Layer 7 of a small transformer language model trained on English Wikipedia (10 layers, counted from 0, width 96).
Take only the direct path to the model's output, skipping the later layers: a vector added to the residual stream pushes a token's score in proportion to its dot product with that token's output vector.

Output vectors of the tokens that the questions are about. A number n stands for n times 0.0037.
"th ": -244 232 54 -109 74 80 -33 -148 46 -102 -18 -30 -54 188 61 -88 -72 -29 -11 -90 -40 222 -144 215 -54 -153 76 84 253 76 -168 -147 17 -115 -79 16 -12 68 -137 62 -11 -146 35 80 156 -195 37 -64 220 278 36 -101 127 -113 -176 142 100 -89 -25 -162 42 42 -92 -1 108 -81 92 231 91 156 -53 -27 136 -324 -28 18 47 -148 217 -136 -87 28 3 -37 34 -50 77 3 -97 -120 -74 106 62 -24 10 2
"let": 171 82 0 -10 -239 131 24 53 -122 -90 2 74 90 77 -175 -47 -65 -33 -77 -71 45 13 -84 116 -195 -89 -17 29 116 71 -152 32 -97 -3 164 -38 -101 -122 36 14 139 48 -52 28 97 -96 -9 3 36 25 126 -69 -150 105 -174 7 42 105 -97 -55 115 149 -213 -35 25 90 63 -34 -102 -27 17 79 66 216 101 37 41 213 87 -276 -159 68 -155 43 0 115 48 37 108 -34 -270 53 -68 30 30 -28
"i": -97 58 175 -79 -55 -193 19 160 86 131 2 107 47 69 -198 -81 61 -183 -134 -13 -25 -91 2 111 93 -23 129 9 -48 7 -8 -117 9 15 22 -61 3 51 -54 -7 107 -95 -96 -71 72 112 -103 54 -126 -29 29 -52 93 -38 -111 -85 49 119 132 141 3 25 31 17 -117 68 -139 -212 40 48 -92 -34 -39 -65 -43 -84 1 106 -62 105 -133 -182 137 207 15 93 37 -109 146 -140 112 167 18 -3 18 58
"by ": -229 128 -26 -95 47 152 12 106 156 -163 18 -64 -5 -199 -111 -85 36 229 -94 63 72 4 220 146 126 31 72 -40 -61 93 -151 -15 -36 -60 -28 14 99 -73 -141 51 -34 -281 77 -74 -3 253 158 89 -104 107 -113 122 -207 201 105 -51 8 158 -73 -19 66 275 -102 207 -90 241 -110 -79 -171 8 85 43 -26 -71 169 -90 -5 39 -64 -222 41 26 88 -168 -112 -153 99 23 -258 -25 -99 -78 -52 32 55 -38
"aking ": 129 235 -111 100 27 85 -24 68 203 -31 -21 87 -160 -190 31 3 -39 -55 -58 -92 -162 88 60 20 -169 -98 57 -96 65 7 38 -65 13 -90 -99 75 -155 -81 28 41 -15 -49 86 61 -63 -201 216 57 216 69 45 33 77 20 -170 171 224 -42 -134 47 198 29 120 -155 -171 -48 -60 -8 -137 -15 -248 -265 -117 7 147 53 -48 -129 -69 11 131 91 86 143 -21 -93 19 101 -101 194 170 -168 -21 54 -100 105
"an ": -81 98 -109 -54 -53 190 31 -36 -63 97 33 -85 -187 158 40 -71 -37 154 176 -126 -102 -74 -11 -49 305 180 20 -52 -172 24 -144 107 -233 216 -33 -46 -41 109 -128 -35 73 -7 -88 -86 -88 160 92 17 42 2 -101 146 -87 45 -72 55 -45 54 47 8 130 38 119 78 71 -148 102 -94 8 52 -91 -42 -197 -22 -44 -17 47 104 -51 2 70 -108 76 33 62 -104 -93 -11 8 64 -76 -135 108 -140 -38 153
"Cup ": -268 33 -90 154 140 185 -40 -280 -51 -29 -43 15 326 -11 -11 1 -43 24 -57 16 -10 157 -163 -257 12 -87 -56 -39 180 59 120 -7 -95 -181 139 -7 -172 -275 86 -29 -195 -154 -123 -11 292 147 167 83 61 233 110 -59 112 -228 23 51 35 -185 -115 -83 269 -33 255 69 -33 -16 44 -123 43 61 47 -24 0 -3 9 -197 -123 -58 223 -125 -208 304 105 -60 -34 -55 125 -31 -38 2 37 170 -218 186 -145 69
"40 ": -142 6 -88 20 121 -199 1 0 36 9 -4 17 -82 49 67 19 -216 48 100 0 53 192 -102 -116 100 8 109 57 -35 2 -26 108 103 -42 43 81 -91 -92 -33 60 -113 113 -64 86 -113 151 40 -26 8 -86 -41 -42 102 -61 -38 90 45 -66 -233 -187 24 -35 -31 -97 65 21 6 119 -103 -37 80 57 -23 12 -24 -50 -95 -167 86 -46 18 20 52 -44 15 -14 92 192 87 82 -67 186 -95 -40 13 38
"en": 156 147 -92 -137 -58 -70 16 62 -69 158 28 -85 173 -31 -129 28 21 22 -8 -39 40 -121 -67 0 61 50 78 7 -63 56 30 -106 -126 -85 -169 -89 -92 137 -85 24 34 30 -27 -79 97 -188 90 65 -9 61 46 151 -94 163 -56 7 -3 -27 -16 70 -45 -55 93 9 16 -113 -48 -121 -6 164 34 103 31 -65 34 47 -61 145 -47 -5 -38 -272 61 167 166 -5 37 1 34 -44 43 -52 -16 -99 -14 30
"only ": 8 9 142 -108 254 -41 -1 -22 -108 -108 -9 14 -168 -189 -96 29 -170 159 138 42 -25 -20 81 -160 -158 -120 58 4 -147 308 -42 99 -58 -84 10 -48 -278 62 30 -66 -120 -1 166 -8 -28 30 166 -58 35 -107 76 6 185 22 -94 -34 -29 58 -82 -90 79 91 135 33 -76 -147 150 29 94 -10 -115 203 99 -53 158 -84 98 -115 23 -164 -226 24 -155 73 -11 5 188 114 -88 70 46 -108 57 103 42 122
"ague ": -202 -98 -51 39 97 182 -33 -136 69 -223 -23 -76 84 34 -125 93 19 158 56 27 56 -56 48 57 37 -72 -65 -15 -268 13 -56 -141 -34 -45 -95 -6 16 -25 67 -55 -86 62 -90 55 72 -29 176 117 203 -20 -91 230 77 -54 -117 119 242 -128 -272 25 122 -66 72 125 8 60 -87 -76 80 187 -12 -55 -21 57 -133 119 -258 -148 249 -207 133 53 34 -20 -29 63 -9 -27 -91 298 -117 -85 -161 185 -96 110
"rit": 222 16 -50 -22 3 61 -15 97 71 25 -3 100 197 -186 11 -244 -58 -29 -9 15 103 -11 -66 37 -38 -78 -55 77 114 25 86 61 -143 -144 -82 107 -283 -87 145 12 -65 -113 -130 -80 52 42 -239 42 48 31 187 219 26 61 -186 44 109 16 28 123 -112 166 -145 -95 97 179 -60 -143 128 60 -22 -32 -41 -39 103 87 182 -59 64 -158 -131 8 -137 99 -152 -72 -142 -33 44 205 -64 -30 -60 76 -115 147
"Best ": -65 -36 -39 186 5 245 -22 -109 -11 -352 -17 128 17 -89 207 -80 -142 212 249 -45 -98 -30 114 -203 128 36 125 -73 -3 103 -147 -165 179 -166 235 -21 -102 2 -138 19 -137 59 125 -7 343 128 -51 51 -131 110 -16 6 219 -212 96 116 2 -130 -119 -234 331 209 44 -137 -73 26 99 -49 -118 -14 -207 -188 -21 110 118 -140 86 -157 175 -12 -149 -90 22 -99 21 -103 64 -20 33 295 -211 172 -254 -114 -21 120
"resul": -1 102 -50 -76 24 -178 4 -162 24 -126 4 262 136 26 -277 -13 22 7 114 -3 74 81 72 -48 -417 21 -139 -40 -122 186 24 32 85 -145 -5 137 -170 -14 -4 -125 -52 101 -1 -209 138 18 130 -39 134 -104 185 13 121 -13 -20 -27 -24 -53 -379 21 -62 209 -55 -113 -65 28 -72 -87 -165 78 3 -139 78 -54 58 -195 129 52 228 -35 -1 256 -201 70 43 22 470 240 -91 147 -364 227 -33 -106 -28 269
"78": -57 -74 22 48 111 56 -5 -22 140 -231 -10 -95 -152 17 83 151 -143 0 74 -2 -29 -39 87 63 0 -33 57 -85 -101 55 296 -122 89 165 -4 34 -106 14 -48 76 -37 -67 -6 -30 3 100 21 -36 48 -94 -84 -21 54 -145 -135 123 55 13 -215 -202 -37 75 181 -67 56 99 148 201 -115 66 -43 -129 80 -49 28 -20 -58 -98 66 -41 90 -84 83 -190 -3 232 177 133 -92 14 17 174 -81 -136 -283 -20
"m": -26 -73 -7 125 72 -70 0 91 -124 141 8 40 48 -32 43 -115 153 -82 118 61 -25 17 199 11 -104 -6 -85 36 -17 27 -3 67 -29 155 -181 85 38 124 91 -29 94 46 -159 -10 46 -79 -20 5 -26 24 -84 -99 -84 122 -81 -83 -67 -13 17 59 26 -50 -30 17 -22 56 111 -70 87 -145 85 -29 37 -187 43 24 112 115 -30 19 -203 -11 26 15 98 -29 -25 -111 62 -53 -80 -166 138 -177 53 -54
"ood": 182 60 77 43 -10 168 -18 62 -10 -157 -26 203 -7 -84 -243 127 57 -70 -81 6 -66 85 -58 -33 127 -124 174 51 128 -118 42 -27 110 154 105 37 -14 -25 61 -96 -100 43 200 -43 43 -252 23 31 100 -118 -55 24 124 -183 -107 128 185 30 -53 47 41 -21 -7 -41 208 81 101 85 53 -67 -189 49 -88 -35 17 75 -77 -54 -191 -165 -273 -170 -65 -107 -14 -128 -86 -1 -75 147 -21 -47 33 118 -26 79
"aged ": 68 153 -108 34 159 -25 -42 -123 -30 -119 -52 14 -124 -61 -204 130 -7 45 30 -3 25 111 -37 -55 -153 -182 -149 97 -140 166 203 24 -163 -133 10 -10 54 129 11 -3 53 -105 -60 208 -98 144 225 46 129 -239 12 80 256 -116 -101 143 11 144 -87 -123 -125 13 -194 -100 -109 338 183 12 15 191 -227 -44 82 180 -85 95 -21 -108 -161 37 24 -54 12 -49 148 42 104 -92 -168 96 -78 -202 -166 125 49 168
"g ": -66 11 -35 290 183 125 -79 90 69 27 7 -36 22 177 51 -72 9 114 50 72 -138 -108 -117 201 101 -27 61 63 -53 -66 -72 -111 48 -202 80 -122 13 92 -21 -209 -158 -137 -190 -89 -73 85 129 124 -23 62 -85 93 -51 -190 10 85 159 -63 24 26 -166 -111 1 219 76 -131 25 -196 40 17 14 -99 -22 12 -81 173 163 -82 86 62 -64 15 -77 -40 17 1 231 -75 -153 -41 -125 81 -75 -67 103 108
"=": -174 63 -174 23 54 379 -69 -121 250 -10 -10 -75 289 -216 177 43 148 129 -80 9 -26 -62 10 -237 -75 -139 -9 134 -118 -59 156 10 -10 70 220 184 39 71 209 -13 102 -94 80 -311 -128 -10 -46 -196 -52 -41 -10 69 98 75 77 91 123 -186 24 -41 -25 40 11 136 -49 -40 -90 -154 -269 227 139 -57 -305 302 25 -36 -340 -254 87 67 132 187 106 12 7 -147 141 12 -55 -82 -99 -45 103 -24 -86 -190
"placed ": -40 34 -29 89 147 -100 -20 -196 80 13 -10 116 87 -165 -97 109 56 37 256 -73 134 77 42 -84 28 -130 -77 19 139 86 5 -76 -131 -15 -80 -86 -124 -96 -13 -49 -201 -75 64 14 -53 40 293 8 31 67 31 171 40 -283 -43 7 58 162 11 115 -39 171 42 -99 -109 39 149 -173 24 -27 58 -122 5 147 -19 -112 -127 -60 -97 -97 -92 87 38 94 -67 -16 241 55 -101 31 -190 -115 -162 92 74 157
"though ": -77 224 -43 42 -208 251 -11 -12 132 -85 -37 173 -49 -335 -123 131 -229 121 133 -110 3 252 65 253 -21 -367 13 157 -236 179 23 32 -41 94 256 64 -31 -35 102 -29 -33 14 -68 -26 264 149 251 51 127 -201 124 99 -65 -279 -185 0 37 171 -123 -115 262 136 -177 143 -80 -42 122 -27 -168 -7 -264 -214 -126 -169 156 -5 317 -223 -16 87 -59 114 -264 -9 80 -143 193 42 -83 -67 -259 -192 9 5 -82 198
"ter ": 251 23 -48 146 -92 15 -30 97 148 119 0 20 210 25 187 -81 -88 46 -90 -2 -57 236 -158 98 107 -150 8 -34 -199 62 -202 71 30 277 37 -60 -114 -152 -11 -161 173 -109 -42 204 50 -202 -44 -179 -167 135 6 -38 -35 46 27 7 220 -58 -135 -51 -149 130 -14 18 106 -90 7 64 -112 105 28 -19 87 -157 52 13 -84 17 -87 28 -18 162 -120 27 -64 112 72 13 -152 84 -269 -134 88 167 -116 -84
"studi": 142 9 98 -40 -136 14 -49 -125 -263 -111 -36 91 219 -115 131 133 -92 137 37 -67 -73 54 12 -86 -86 -189 -7 157 189 181 33 191 -51 -36 49 -257 -338 67 -156 114 69 -62 43 18 -6 -25 196 122 -88 -5 39 85 96 -69 -62 -21 -17 -187 19 176 18 -9 -116 -106 87 241 92 -51 -230 -108 -3 -29 -21 236 39 184 16 -72 -21 -159 -2 251 -47 -36 -170 -197 19 218 4 34 -197 6 16 121 59 -129
"ra": 139 82 -63 25 -62 44 -30 111 -43 161 5 11 4 -159 -12 65 57 -9 98 -51 -55 163 13 142 28 -62 -149 25 53 -75 196 167 -108 -100 -165 -43 -242 83 76 38 -34 -142 -119 -112 42 62 -76 1 79 -85 -17 20 25 57 -78 -103 0 -22 174 84 -154 74 121 12 106 175 -168 -54 59 -17 -71 9 -37 26 15 -39 -122 139 28 -3 53 -76 -89 -57 -110 43 -98 -41 25 36 -38 24 -14 -51 121 57
"194": -115 -8 -44 15 45 126 -25 58 -18 -172 -32 124 -121 -144 13 208 156 -58 96 -24 53 -79 -102 88 78 15 170 -45 86 -81 66 -88 -177 -21 66 163 -92 -132 83 -15 -35 -103 -98 132 87 159 93 -116 -53 69 194 -112 11 67 3 91 -52 70 -140 143 51 -69 61 -201 180 -34 -108 182 -126 -29 -178 -262 -4 127 36 44 -155 46 -3 109 -8 -12 -66 -137 66 35 203 111 -192 132 -46 -15 -33 -97 -66 -63
"centur": 86 291 -244 59 -27 237 -27 -116 160 -144 -7 347 80 -144 -382 20 40 -170 160 -15 74 -156 44 -61 24 -203 179 30 16 26 100 77 -90 177 -58 24 -425 -210 71 56 -360 -358 176 171 -282 -134 -137 -113 154 -198 225 254 3 -140 -112 27 24 -202 -162 224 107 -73 97 -199 207 167 212 -85 -159 52 29 5 -94 250 139 145 102 -355 167 -194 -33 373 -168 -328 -250 22 331 285 159 298 -86 -60 9 -234 19 177
"on ": -68 95 -128 -30 11 113 7 132 -130 -34 30 -88 -256 -87 55 -42 48 71 58 -10 51 -28 14 41 27 62 -61 65 -2 66 -48 142 -150 -112 40 124 -36 152 -193 70 99 -245 37 -141 -34 53 117 222 -191 -161 -115 246 14 -24 -69 8 -55 164 194 62 -44 -71 -22 72 -106 123 132 60 100 176 129 82 -178 -112 90 138 -88 128 -21 -97 50 56 -47 34 21 -57 -86 -25 -147 15 -77 -158 -158 40 -92 -12
"Americ": -59 -24 54 -81 22 243 -17 11 -63 -21 -20 -147 113 56 168 -97 -144 3 -9 -35 -111 -51 5 -76 -22 -188 75 -261 -29 55 99 36 -79 -21 220 -192 95 -252 78 -95 -229 7 187 72 143 -49 40 -20 -156 160 251 26 114 7 -149 -22 -13 -55 -152 -25 234 -133 117 -105 2 256 24 233 -3 -100 -5 -179 -274 4 -149 379 -118 -33 -202 -112 242 71 -67 7 -32 -2 312 225 96 216 -124 -29 -81 -17 -22 -6

Each question shows what one neuron of this layer's MLP adds at an activation of 1. A number n stands for n times 0.0017.

n378: -9 -108 15 -4 -36 -53 176 -16 -54 133 -83 -155 96 58 51 -7 -138 50 -68 -73 11 10 -36 43 104 -84 79 -13 -33 36 -79 -16 -55 128 16 119 -15 -4 -51 -39 -16 22 7 112 -11 -79 -35 37 -34 88 -100 -78 27 -48 47 -78 8 -123 63 61 -45 79 26 12 -89 -24 -42 132 0 -68 -70 0 134 -60 76 21 -126 26 150 38 -83 50 80 -38 37 113 -38 6 8 -81 -36 15 -39 -57 12 90
Which two tokens does it push up most, strongest first? "ter ", "th "

n184: -125 -56 3 -74 162 51 232 10 50 -69 40 40 -152 117 -91 14 -106 99 -57 3 -36 5 -161 -8 52 -35 -66 -90 45 52 68 12 -7 8 22 80 -116 15 127 -49 -5 -24 -8 -42 159 66 -84 2 62 -127 187 -89 25 -76 130 66 55 -106 60 72 -5 -15 70 -17 0 17 -36 -45 -140 -181 -155 58 23 -23 -7 -64 -13 -54 -70 -38 -69 156 12 79 -47 73 -5 140 168 128 19 -66 -98 26 -19 -143
Pushed down most: "en"

n152: 17 -60 12 -168 -46 -38 6 0 116 114 11 99 -49 130 0 -59 98 17 51 -187 -125 89 -138 5 102 108 115 116 32 -20 -216 -95 72 -114 -59 -120 -27 -83 111 37 -117 -191 -23 -10 50 48 -9 78 73 12 -19 -120 -66 52 -109 -57 -58 67 67 -37 -47 23 -5 18 100 0 24 -182 96 32 -158 14 -24 57 71 11 50 21 53 89 -42 -65 61 -39 102 25 -7 2 69 64 -67 50 9 15 11 -5
Pushed up most: "i"

n373: 42 123 155 153 80 -7 -233 -6 -108 27 -80 40 -10 -20 -159 47 3 -149 -111 59 -136 57 163 107 -28 3 41 -48 91 -259 40 0 190 4 -3 31 -134 -146 57 0 -99 -25 -114 -49 -55 -158 228 351 -124 78 10 227 83 -84 69 19 110 10 31 -179 -170 43 -139 87 84 165 -302 -32 -9 -106 -190 -24 102 13 -57 12 113 -42 -182 -21 -75 10 156 55 183 25 -104 -64 -23 -40 55 -13 -3 -76 71 167
Pushed up most: "ood"

n357: 32 -11 23 45 156 -39 -40 -59 -3 80 51 36 26 -111 -107 33 25 20 5 -18 124 -58 17 -155 109 74 -14 6 85 -6 -45 -13 38 -18 -101 -37 -112 35 -3 -5 -119 -39 -33 -154 -266 -174 182 87 26 17 -16 60 -19 -115 -26 -96 -122 166 74 -105 50 -99 115 190 -182 -201 79 9 -40 134 -95 112 76 229 -199 125 38 0 -111 -20 -71 -26 6 69 78 21 -83 77 49 -84 -46 39 52 89 62 116
Which two tokens does it push up most, strongest first? "placed ", "only "

n41: 88 12 41 10 -156 38 -23 -25 62 -70 49 -136 -185 -101 -32 -97 44 2 -27 26 34 -136 -108 -58 -66 -30 40 -39 -2 63 76 65 -86 5 36 -85 107 124 -2 98 76 -74 -68 -172 -9 -12 -182 -11 56 10 202 -76 -84 86 -58 52 17 5 -82 -89 -42 40 -11 29 154 77 10 -134 -77 34 -83 -81 55 76 18 -68 -2 25 -53 12 148 91 72 -16 -61 18 154 110 -76 26 21 50 82 102 27 91
Pushed down most: "m"

n15: 146 -79 128 -46 40 99 -25 28 53 -38 -15 -52 3 -212 -104 -132 115 -24 45 -38 -83 214 19 90 74 -52 104 -177 0 -36 -74 8 49 204 18 126 -25 123 29 -102 -3 83 -25 3 107 -187 -42 115 -164 81 -76 3 -32 112 -10 -107 -42 37 19 -63 50 34 -59 -158 -79 -58 16 -112 12 -56 96 32 -30 -45 -2 31 -56 160 -62 -70 -130 51 197 -76 143 18 5 -33 82 -106 14 -75 -35 137 69 -130
Pushed up most: "m"

n282: 173 -58 -80 -67 15 -45 88 94 76 -36 -8 -85 -36 -138 131 -188 60 19 24 59 -15 -70 -73 -49 90 37 -109 104 86 -32 -14 9 -18 -151 -70 29 129 39 -42 21 72 8 118 -108 -67 100 19 -53 -124 -43 -32 -79 77 26 87 -170 3 104 13 19 -38 151 -43 11 172 -19 29 -32 94 -23 0 31 -14 -76 95 54 -91 0 -32 -60 -7 81 14 131 57 47 -49 -87 -62 90 -98 -123 128 34 -160 7
Pushed up most: "on "

n329: -30 15 32 -19 146 -116 48 -57 81 -97 46 -88 44 0 -32 -69 182 -2 -9 26 44 47 96 64 41 12 19 -78 15 66 -48 -27 -19 -8 -20 -64 -178 5 35 -51 52 3 96 42 33 -258 -80 29 71 43 -44 166 -122 -81 13 136 12 19 -67 101 -7 -224 73 9 -16 -155 -60 -65 -34 -11 -142 17 -79 69 -51 167 102 -51 -62 90 -32 109 91 -75 -36 -60 34 180 32 52 31 -57 27 -5 -16 -84
Which three tokens does it push up most, strongest first? "centur", "aking ", "ague "

n356: -124 55 131 -28 135 113 -160 8 87 92 44 -30 -36 -32 174 59 21 -39 -128 48 -51 200 -96 -45 -89 89 -88 167 68 -3 114 124 16 -52 -78 14 -46 0 -60 27 -106 -73 -32 -96 -220 25 13 3 199 66 19 -132 30 57 -28 -59 176 16 -100 19 -3 94 -29 177 -162 83 58 114 27 -112 -95 120 85 -76 -89 44 -77 -127 13 -133 -3 -69 -102 101 34 54 -70 -191 -61 -76 71 -33 -58 -34 79 37
Pushed up most: "th "

n320: 119 -5 60 -57 22 -43 -9 -73 5 -156 81 40 45 -15 -81 121 -40 33 130 -20 37 -200 58 -47 31 -53 -59 -94 -35 -50 -163 -7 164 111 -2 -63 137 7 81 -128 63 -150 89 -61 -96 8 113 12 81 -13 30 175 -65 54 -41 61 -56 69 54 40 -122 48 110 163 -54 70 -3 -37 -202 -220 58 -64 51 -97 -107 -32 112 -17 -59 106 70 -3 23 85 -121 12 71 -2 -27 5 133 -38 7 -73 10 -58
Pushed down most: "Cup "

n265: -24 24 -121 -78 88 59 18 -59 -11 68 12 -75 126 66 -27 -14 -27 -56 -24 -103 -40 85 82 -22 -108 167 -13 79 45 -42 -92 106 15 -73 53 -46 63 -25 -175 86 -73 23 9 131 26 -148 99 -32 -13 76 86 46 -19 -146 46 -201 -34 -148 73 -28 23 118 37 100 8 51 -17 -49 17 58 -22 -34 -6 -103 -42 -30 -16 71 74 35 2 76 95 63 -56 -38 57 -91 -52 -19 44 17 -70 -2 -35 11
Which two tokens does it push up most, strongest first? "Cup ", "th "

n144: -87 -61 -46 -117 -35 -21 181 47 35 -9 -30 -38 -44 -26 -22 -9 6 -11 79 -123 60 62 -31 18 24 76 43 31 36 -69 -52 -35 -84 140 14 -135 -20 -10 -84 -2 -55 -95 121 -136 -12 -180 -100 12 -35 160 55 39 57 24 -28 7 -24 6 -35 38 69 2 -126 25 74 219 87 -66 140 14 -53 22 11 -34 10 35 -29 -23 -8 -26 31 28 62 -93 4 45 44 -120 -96 -34 -5 125 147 64 67 -7
Pushed up most: "th "

n305: -11 6 -94 -66 70 40 -3 8 -269 81 -53 -15 -73 0 78 -129 -21 49 -41 -104 -118 102 -84 -22 -81 -78 101 33 -168 -165 41 -109 143 142 88 81 34 34 14 -13 -21 52 -38 42 -72 145 54 -46 0 -72 -61 47 -193 25 18 40 -3 164 102 83 81 -69 8 -34 -104 -86 124 -94 22 -5 31 14 -151 -125 -25 -197 9 -53 129 -6 -148 94 13 8 7 248 76 -36 -5 43 74 199 104 70 131 -59
Pushed down most: "studi"

n52: 116 -34 26 65 -127 134 -67 5 87 -78 -39 -18 -113 104 90 -67 -135 114 -109 136 -20 142 47 -3 23 -58 -212 -17 109 -12 -34 -8 55 159 86 145 62 117 73 30 -259 181 -81 -18 -3 -138 -103 82 110 3 -61 -109 72 102 135 -193 55 -8 -33 56 95 -30 -49 -65 189 58 -3 -65 -33 27 35 -82 145 96 -179 -45 77 -71 -41 0 -8 -66 22 -97 -101 -16 -223 -91 -136 8 -34 -31 115 43 0 58
Pushed up most: "ood"

n321: 51 177 3 53 -56 -89 104 2 -37 38 -62 0 102 -123 -15 -128 27 -45 -16 98 -54 -27 -28 94 89 42 85 -5 -13 31 64 -120 -51 232 -75 150 -130 -26 -32 83 89 66 37 8 18 -107 -80 72 117 60 -73 35 166 32 33 6 -18 -47 -168 15 -54 102 -100 -12 -59 -51 -173 -10 -51 128 -89 -7 -132 22 2 34 -39 -60 -17 -83 -113 0 66 111 -7 -75 -69 171 -50 -84 30 -216 51 -43 84 46
Pushed up most: "aking "

n95: 44 -30 -52 40 -172 57 121 -147 -157 -44 -161 140 16 -156 123 -46 16 -43 -118 -84 -6 -92 -129 -227 -35 -94 53 49 22 -11 -104 -119 125 91 127 -194 173 46 -71 5 91 -85 54 116 -7 -112 16 -73 -55 86 -34 -109 58 -8 43 104 -23 -72 68 21 -19 -86 -10 -102 41 76 -3 151 74 49 -5 59 -19 -32 142 101 45 142 85 8 -5 38 131 61 90 -50 -14 15 -15 19 6 93 -161 -107 18 152
Pushed up most: "Best "

n56: 28 24 223 91 -58 178 4 22 -27 -226 -15 84 10 -137 21 94 -10 -118 88 -103 -14 70 -87 69 -96 -13 77 21 -147 24 -57 182 141 -71 137 31 197 -91 -130 -30 22 -65 -43 -156 -156 -34 109 -161 138 122 23 4 -53 -121 -63 -111 110 118 -40 -205 196 76 167 96 39 16 78 -204 42 138 3 -128 -267 167 -9 73 -42 -75 -87 177 -225 -126 125 38 15 -88 17 111 -126 0 -207 17 31 -83 -39 281
Which two tokens does it push up most, strongest first? "though ", "Best "

n364: 12 9 -123 25 59 -14 0 115 50 -32 122 38 138 -23 77 100 -71 -50 -98 40 -38 -20 -89 12 70 -13 -41 37 -114 -142 -79 30 82 -15 140 77 -31 -42 -34 -114 -2 85 -7 -21 -37 -43 45 45 -5 41 40 51 36 48 60 62 52 -46 79 186 -14 74 59 82 28 49 -53 -148 -33 -102 -42 -5 76 -125 -193 -128 7 -154 15 -42 119 71 4 -67 2 19 30 -15 112 -111 25 -11 34 -184 -116 16
Which three tokens does it push up most, strongest first? "=", "g ", "ter "

n38: 5 23 -82 -30 -12 19 180 -43 11 12 -133 -148 -5 25 38 -25 89 48 67 72 -71 43 87 -47 75 94 -202 -5 24 -164 -78 -46 56 -36 37 120 151 156 -113 22 -93 59 56 66 -56 -7 -47 36 5 51 60 -51 94 -48 157 -99 -36 -55 -19 0 -34 36 -55 28 -39 -7 -90 19 -49 -74 129 39 -18 -84 -115 -81 -64 -60 2 105 -62 58 -27 -13 -37 114 21 43 -7 130 146 -37 30 -103 57 -146
Pushed down most: "though "

n153: -206 135 -100 55 21 -14 -109 21 4 -93 -44 -30 -36 -114 -63 -28 89 85 53 -2 63 -49 -11 69 58 147 48 -38 73 98 -19 6 -47 -58 52 -49 68 82 88 40 60 -130 48 -45 24 -24 49 -94 -98 -62 -21 149 -70 135 4 2 84 100 113 -90 -17 19 27 6 -69 90 4 -104 66 -135 38 -22 11 69 -34 67 -68 -6 102 -26 -70 31 4 -87 -68 -177 -2 18 86 -37 -120 -4 38 -7 -13 -38
Pushed up most: "by "

n377: -74 -21 55 -116 -3 -57 -46 -141 -117 -73 317 241 -52 -48 -81 25 5 -137 103 0 -29 -73 -132 39 -105 -141 64 -114 11 -113 -102 -39 -90 24 34 31 13 7 68 -25 106 44 271 -18 16 -56 -58 -120 149 21 -73 142 -23 72 98 -38 -25 -23 -61 -108 -73 -35 -7 -32 -71 98 -59 61 46 27 123 -20 39 99 -5 -9 11 -52 111 18 5 8 38 -36 121 38 50 -24 81 84 30 -8 -74 -37 -86 103
Which two tokens does it push up most, strongest first? "centur", "resul"

n35: 55 -102 -54 82 175 20 -43 48 -50 2 66 47 22 -74 10 -31 96 -77 129 246 27 -104 30 2 -56 -28 72 -61 -88 138 -2 -105 -68 -49 -100 52 35 25 129 26 61 -18 -46 -77 64 -72 -243 88 -47 -41 40 67 -31 -29 41 58 -85 -60 142 -21 98 -148 -46 -41 48 45 -29 -108 -19 37 79 43 102 -19 38 -58 68 72 5 -117 -145 -5 80 -23 6 -205 -47 -2 30 19 -78 -103 76 106 25 -22
Which two tokens does it push up most, strongest first? "m", "rit"

n220: 7 -22 -68 105 43 -239 -23 -56 21 -22 -173 20 29 -19 54 -3 9 -36 107 0 61 -26 169 112 -68 42 45 97 15 19 -69 -90 16 -28 9 -78 25 50 -7 49 -61 20 45 27 98 21 49 33 17 75 26 64 -19 38 96 -158 -81 -178 -48 40 -31 -63 -59 48 95 5 134 -60 -167 11 -10 -152 -184 100 -160 -134 87 -53 -76 99 62 -106 -58 131 -19 -16 2 38 -76 147 59 36 42 -51 -27 56
Pushed down most: "let"

n10: 112 99 24 -63 -124 -12 11 -42 -185 64 -42 -45 119 -48 -7 -85 -100 -98 216 -23 -19 -44 72 -2 28 -48 -21 -61 -133 -159 -58 -35 20 -2 -51 -19 156 85 21 -30 -46 37 5 82 -4 -42 -14 50 131 68 -9 -189 -34 97 20 -77 70 16 108 23 44 -236 91 15 35 52 -40 -61 -69 91 40 -58 42 -28 4 21 -24 -22 -20 148 52 -26 71 13 64 -78 14 92 34 16 -75 114 -97 -19 121 -22
Which three tokens does it push up most, strongest first? "en", "Americ", "m"

n244: 166 13 -8 106 49 48 48 -88 -103 72 -11 70 3 107 -39 -92 -86 33 54 101 -93 -42 26 129 -100 15 45 102 29 31 15 57 -56 13 98 -100 -90 56 32 25 24 8 -123 52 -83 126 -59 104 -26 -99 20 27 37 -25 0 103 -52 -28 16 -148 -124 0 130 -17 -228 109 5 -60 -29 -175 -10 45 71 -68 26 35 -68 15 -68 179 39 168 -17 -98 -13 0 -77 -43 39 -168 -117 65 201 -64 -75 -148
Pushed up most: "studi"

n84: 16 -86 66 186 119 -33 -183 -68 11 -34 -106 47 87 -11 -59 -5 24 -110 71 -51 18 -7 2 68 -52 7 -33 -16 -30 150 -27 -106 50 142 11 87 77 84 29 46 116 28 -137 168 -116 -27 -133 123 -57 90 -33 -110 -2 -73 8 74 73 0 -6 53 -9 28 -171 -150 -70 155 -74 -33 48 4 64 -11 54 -49 21 -97 -14 -15 -11 -75 4 32 46 -17 -58 -67 2 38 -30 69 70 -20 -108 14 28 -14
Pushed down most: "an "

n89: -9 -23 -129 17 49 85 -17 -76 72 173 13 45 124 -137 41 -3 107 -12 -59 -56 44 74 231 53 -3 51 -78 -50 63 -32 -137 142 -14 -128 57 -53 -72 -14 48 -25 3 123 55 -68 37 92 -133 -5 80 23 -202 -12 48 -109 -127 -56 -206 -109 -60 -20 3 -107 -36 -175 -96 88 -182 27 -52 47 44 -126 40 -57 -51 214 114 -64 6 44 -59 -17 130 -27 208 -38 -68 285 22 6 -16 11 72 -162 130 169
Pushed up most: "resul"

n181: -32 -151 -42 -106 -129 -11 201 56 41 89 41 -19 -5 -160 -82 3 -42 -100 96 -39 92 -35 -16 -105 170 -13 82 83 -45 68 120 75 -25 46 -46 -50 48 27 33 -65 -29 136 171 13 33 13 -10 129 42 238 -8 49 70 115 -177 117 -68 -113 -35 -123 -127 -48 -71 58 -68 -45 41 94 7 -81 -79 69 13 64 45 -76 -96 89 64 -78 27 -155 70 -49 -7 50 -68 -7 -57 -148 0 5 78 168 -113 -98
Pushed up most: "en"